Layer 9 of a small transformer language model trained on English Wikipedia (13 layers, counted from 0, width 128).
A neuron adds its activation times its output weights to the MLP's output. To switch it off is to set its activation to zero at one token and run the rest of the model.

Output weights of the MLP neurons that the questions are about. A number n stands for (n - 500) times 0.001.
n15: 505,419,491,322,621,482,649,618,740,509,375,444,279,790,326,294,635,393,590,569,513,638,761,665,324,462,514,408,429,548,486,555,484,409,388,591,558,652,431,691,781,249,248,500,614,400,457,530,378,414,444,166,574,398,603,321,370,462,200,392,514,757,322,439,727,549,461,362,505,194,226,392,455,551,404,400,675,323,196,382,469,645,555,527,668,978,330,588,690,425,411,601,534,505,491,366,521,518,530,394,599,378,377,743,447,560,504,679,710,249,425,681,352,231,597,554,817,477,221,446,565,245,244,354,538,482,421,583
n138: 835,736,492,545,508,520,353,539,306,616,271,286,720,657,465,256,540,573,496,609,699,663,496,436,311,366,406,632,474,561,272,625,441,646,753,402,460,383,621,736,450,678,370,516,376,560,589,517,415,537,504,549,674,688,395,546,438,592,520,215,420,753,665,598,550,424,478,360,227,559,708,367,545,645,397,512,739,337,761,572,543,488,508,315,250,198,322,504,484,452,536,511,461,770,578,526,514,635,535,511,535,222,242,623,696,538,628,470,685,643,703,426,492,446,682,484,630,500,538,475,395,657,492,636,491,416,360,637
n202: 433,614,706,427,385,363,508,571,575,598,553,541,508,603,559,504,602,294,469,529,788,674,493,530,639,287,322,473,546,475,412,550,517,621,713,399,776,366,508,448,467,320,385,311,589,518,431,380,552,472,304,679,631,591,327,715,721,565,397,631,504,375,596,448,579,595,521,794,344,481,464,445,603,319,549,589,449,651,500,439,493,570,598,364,407,512,430,532,731,364,451,612,409,684,597,628,992,504,638,455,349,492,690,722,568,714,481,572,634,256,384,658,531,421,435,454,390,380,518,407,628,447,707,252,629,306,414,354
n218: 546,628,290,720,228,407,458,517,539,799,795,509,566,605,362,555,752,647,472,833,437,392,539,460,546,538,333,486,603,476,245,471,451,861,646,161,264,549,560,477,817,264,472,423,750,508,543,437,575,602,663,599,422,504,667,669,588,686,362,778,481,546,362,651,445,815,399,363,581,587,636,354,560,537,683,409,479,592,407,634,266,559,509,437,580,541,400,412,365,681,782,332,594,367,378,367,371,539,445,488,680,602,441,551,452,620,403,234,424,679,421,543,397,638,395,504,562,572,363,419,658,282,791,355,57,469,379,656
n269: 593,577,401,303,633,509,368,353,640,622,661,355,428,647,557,408,607,701,546,601,615,128,624,455,590,388,311,714,580,170,505,440,787,644,605,556,253,350,416,590,275,390,448,903,186,500,391,636,514,751,575,322,358,419,640,509,409,726,733,661,509,313,659,389,396,246,593,319,490,518,522,711,377,458,357,575,357,666,335,436,633,602,247,551,307,369,477,476,491,220,505,504,325,420,648,314,616,442,444,836,341,370,495,422,550,476,572,572,456,769,452,460,720,703,105,491,485,560,530,191,619,659,570,258,572,713,394,627

Each question names a token from some text and the token that comes next. It shows the activations a of the neurons there, in the order above. A number n stands for (n - 500) times 0.043.

Then comes g, the gradient of the next token's log-probability with respect to the MLP's output, scaled to length 1. A neuron's effect is roughly proportional to its activation times (output weights . g). A number n stands for (n - 500) times 0.00069.

"s", then ","
a: 784,499,500,501,659
g: 476,724,451,589,363,531,574,671,467,399,682,607,360,538,504,465,519,329,460,540,610,499,425,460,448,703,627,426,509,368,312,508,580,463,545,711,673,607,535,415,567,562,249,387,370,579,488,469,539,547,85,635,380,346,553,491,329,489,394,217,433,647,423,469,437,468,374,604,765,315,679,562,528,618,580,494,449,554,403,264,420,658,412,539,428,615,582,670,673,568,524,631,617,769,182,201,542,662,404,539,441,539,242,527,478,591,537,514,653,501,592,461,605,631,312,628,397,270,479,725,352,516,562,306,570,378,604,569
Which neuron, switched off, lowers the next token's probability most? n15

"ed", then " Russ"
a: 500,450,477,478,508
g: 591,632,554,588,430,441,584,355,622,413,403,518,485,555,643,332,497,690,328,428,450,500,501,606,369,404,665,458,392,463,399,533,189,419,477,352,498,542,510,741,382,201,503,608,298,481,339,450,358,446,522,354,548,300,292,410,626,300,487,538,594,615,559,520,648,495,363,339,261,463,444,576,870,434,527,464,735,450,599,346,536,470,502,749,429,584,446,620,536,432,284,566,584,524,638,636,579,506,293,479,525,460,698,383,308,567,612,176,467,543,568,773,565,510,590,725,670,430,307,673,503,306,578,680,405,638,515,408
Which neuron, switched off, raises the next token's probability most? n138

" Con", then "n"
a: 479,608,494,506,499
g: 610,712,218,499,351,384,524,294,497,487,543,578,588,437,509,607,509,689,605,461,311,575,560,627,411,560,647,446,467,276,335,731,722,562,531,304,173,393,524,788,503,474,348,340,612,369,485,522,647,362,549,503,640,630,416,428,373,640,381,603,539,780,468,423,361,592,480,537,649,541,636,240,386,589,284,424,581,317,523,504,255,363,605,519,285,585,536,429,357,342,670,444,525,511,556,453,713,530,577,399,549,542,396,544,382,608,394,475,670,387,439,519,471,445,540,662,570,773,516,701,784,426,416,674,317,536,448,488
Which neuron, switched off, lowers the next token's probability most? n138

" ad", then "ult"
a: 488,498,505,503,498
g: 653,259,569,581,513,692,710,482,530,441,414,546,693,754,450,575,612,452,538,603,337,544,688,576,552,649,695,327,496,454,630,458,380,590,332,343,482,564,509,696,437,506,689,395,538,698,499,190,736,654,527,510,485,324,560,543,359,548,639,648,597,437,404,420,572,644,383,381,315,379,438,543,542,654,499,521,442,573,402,567,375,575,314,384,634,702,240,451,598,627,463,532,636,587,295,497,229,563,526,429,576,517,531,660,534,638,515,517,765,389,641,344,502,581,571,616,346,313,454,602,510,586,351,262,117,611,366,449
Which neuron, switched off, raises the next token's probability most? n15

" St", then "ars"
a: 505,483,584,505,519
g: 421,352,591,341,361,498,453,471,496,475,374,547,385,565,587,369,475,295,585,435,498,502,549,638,573,533,479,273,458,217,637,728,292,434,588,331,530,607,636,410,446,435,490,491,424,582,531,423,390,286,524,429,589,401,635,277,631,266,534,418,553,551,505,552,522,738,611,626,350,543,730,728,557,640,783,433,432,471,558,279,847,802,530,421,576,526,447,430,440,553,290,557,598,447,723,466,546,473,433,370,677,557,567,628,296,405,329,571,714,408,552,536,203,657,626,407,235,494,690,482,328,544,613,582,569,384,549,380
Which neuron, switched off, raises the next token's probability most? n269

"s", then " Sh"
a: 520,499,497,490,589
g: 401,261,463,698,371,421,416,332,491,269,484,640,704,496,607,257,370,432,515,302,591,397,568,546,431,431,610,666,472,409,308,299,435,570,564,462,520,244,487,634,495,329,478,394,541,410,456,562,299,430,812,348,436,310,304,415,491,460,448,333,561,589,588,606,452,522,286,470,292,723,680,479,627,377,490,558,337,559,899,381,651,311,712,607,390,523,414,581,612,600,364,339,554,609,618,552,472,481,391,536,641,498,564,505,548,468,457,498,687,418,371,392,368,463,359,509,623,508,388,443,369,625,360,782,273,512,415,331
Which neuron, switched off, raises the next token's probability most? n269

"ar", then "ization"
a: 494,531,493,491,496
g: 838,391,457,574,495,393,596,399,455,743,297,580,507,438,551,459,610,349,469,567,792,488,440,646,373,304,525,515,441,724,374,606,405,419,496,470,624,541,527,808,392,495,468,464,301,591,764,486,410,487,596,501,460,399,437,567,739,618,545,735,738,662,487,398,541,559,603,582,530,542,435,526,485,438,549,462,621,584,414,718,426,567,428,491,623,437,660,289,451,682,589,354,800,595,708,380,503,541,425,448,667,545,287,580,461,394,649,348,783,633,571,378,609,431,165,586,400,633,471,459,483,275,693,496,340,372,416,523
Which neuron, switched off, raises the next token's probability most? n218

"am", then "ron"
a: 490,509,398,496,498
g: 325,540,490,410,678,708,428,693,667,547,615,225,598,758,669,474,303,352,398,536,511,491,150,467,454,776,473,488,460,415,477,384,346,354,674,584,606,694,428,547,635,647,582,648,499,573,414,458,547,531,637,442,401,500,743,585,365,617,523,113,424,169,458,493,479,533,555,438,615,488,544,576,568,622,385,514,635,536,490,657,463,615,769,444,454,316,380,574,749,579,472,373,408,579,296,239,541,533,508,430,548,436,737,651,622,384,442,414,434,531,307,541,449,504,505,518,653,628,383,268,500,470,391,396,375,466,451,577
Which neuron, switched off, lowers the next token's probability most? n202

" use", then " this"
a: 492,418,481,511,418
g: 560,555,601,518,490,452,355,579,568,488,331,674,521,596,488,551,723,477,568,432,764,548,295,302,538,458,156,534,539,365,539,521,520,586,564,417,767,788,382,608,650,317,376,447,353,556,189,479,567,703,394,508,505,504,493,428,509,279,422,592,332,540,587,497,171,648,571,495,415,453,582,431,512,531,635,289,517,415,601,423,543,493,391,512,490,313,409,623,692,590,627,362,574,497,378,356,595,587,375,615,648,592,376,575,530,759,644,402,731,760,714,688,596,525,441,582,663,269,464,571,488,383,492,339,649,263,437,523
Which neuron, switched off, raises the next token's probability most? n138

" l", then "ight"
a: 474,424,498,504,485
g: 516,489,397,555,546,588,509,283,444,675,471,515,476,523,327,547,399,678,353,257,435,787,479,170,471,528,570,302,403,508,472,408,346,658,498,463,483,560,391,625,543,439,222,399,645,501,459,586,382,518,528,656,710,435,507,58,474,347,320,631,563,401,411,416,429,415,481,508,467,378,716,380,556,671,749,460,670,391,602,516,535,634,469,507,549,714,455,521,656,429,510,466,576,451,437,564,536,409,65,427,367,398,569,595,354,405,275,471,554,572,347,351,457,630,771,331,392,362,489,574,391,545,703,432,571,335,511,555
Which neuron, switched off, lowers the next token's probability most? n269

"00", then ")\n"
a: 496,509,492,503,476
g: 191,445,468,829,520,570,502,810,629,479,383,547,541,718,357,570,588,355,229,415,492,631,553,701,483,669,409,627,214,305,502,516,421,393,457,637,685,230,777,383,592,759,289,443,610,384,631,517,369,579,368,563,510,622,377,426,374,334,647,333,515,611,294,498,534,597,683,489,251,551,546,119,449,505,394,438,584,459,617,532,600,516,603,610,419,584,352,420,520,548,523,559,669,613,496,484,358,507,677,402,509,542,609,501,407,549,550,595,526,542,598,557,452,401,825,632,467,542,478,522,598,581,514,522,569,441,387,472
Which neuron, switched off, lowers the next token's probability most? n269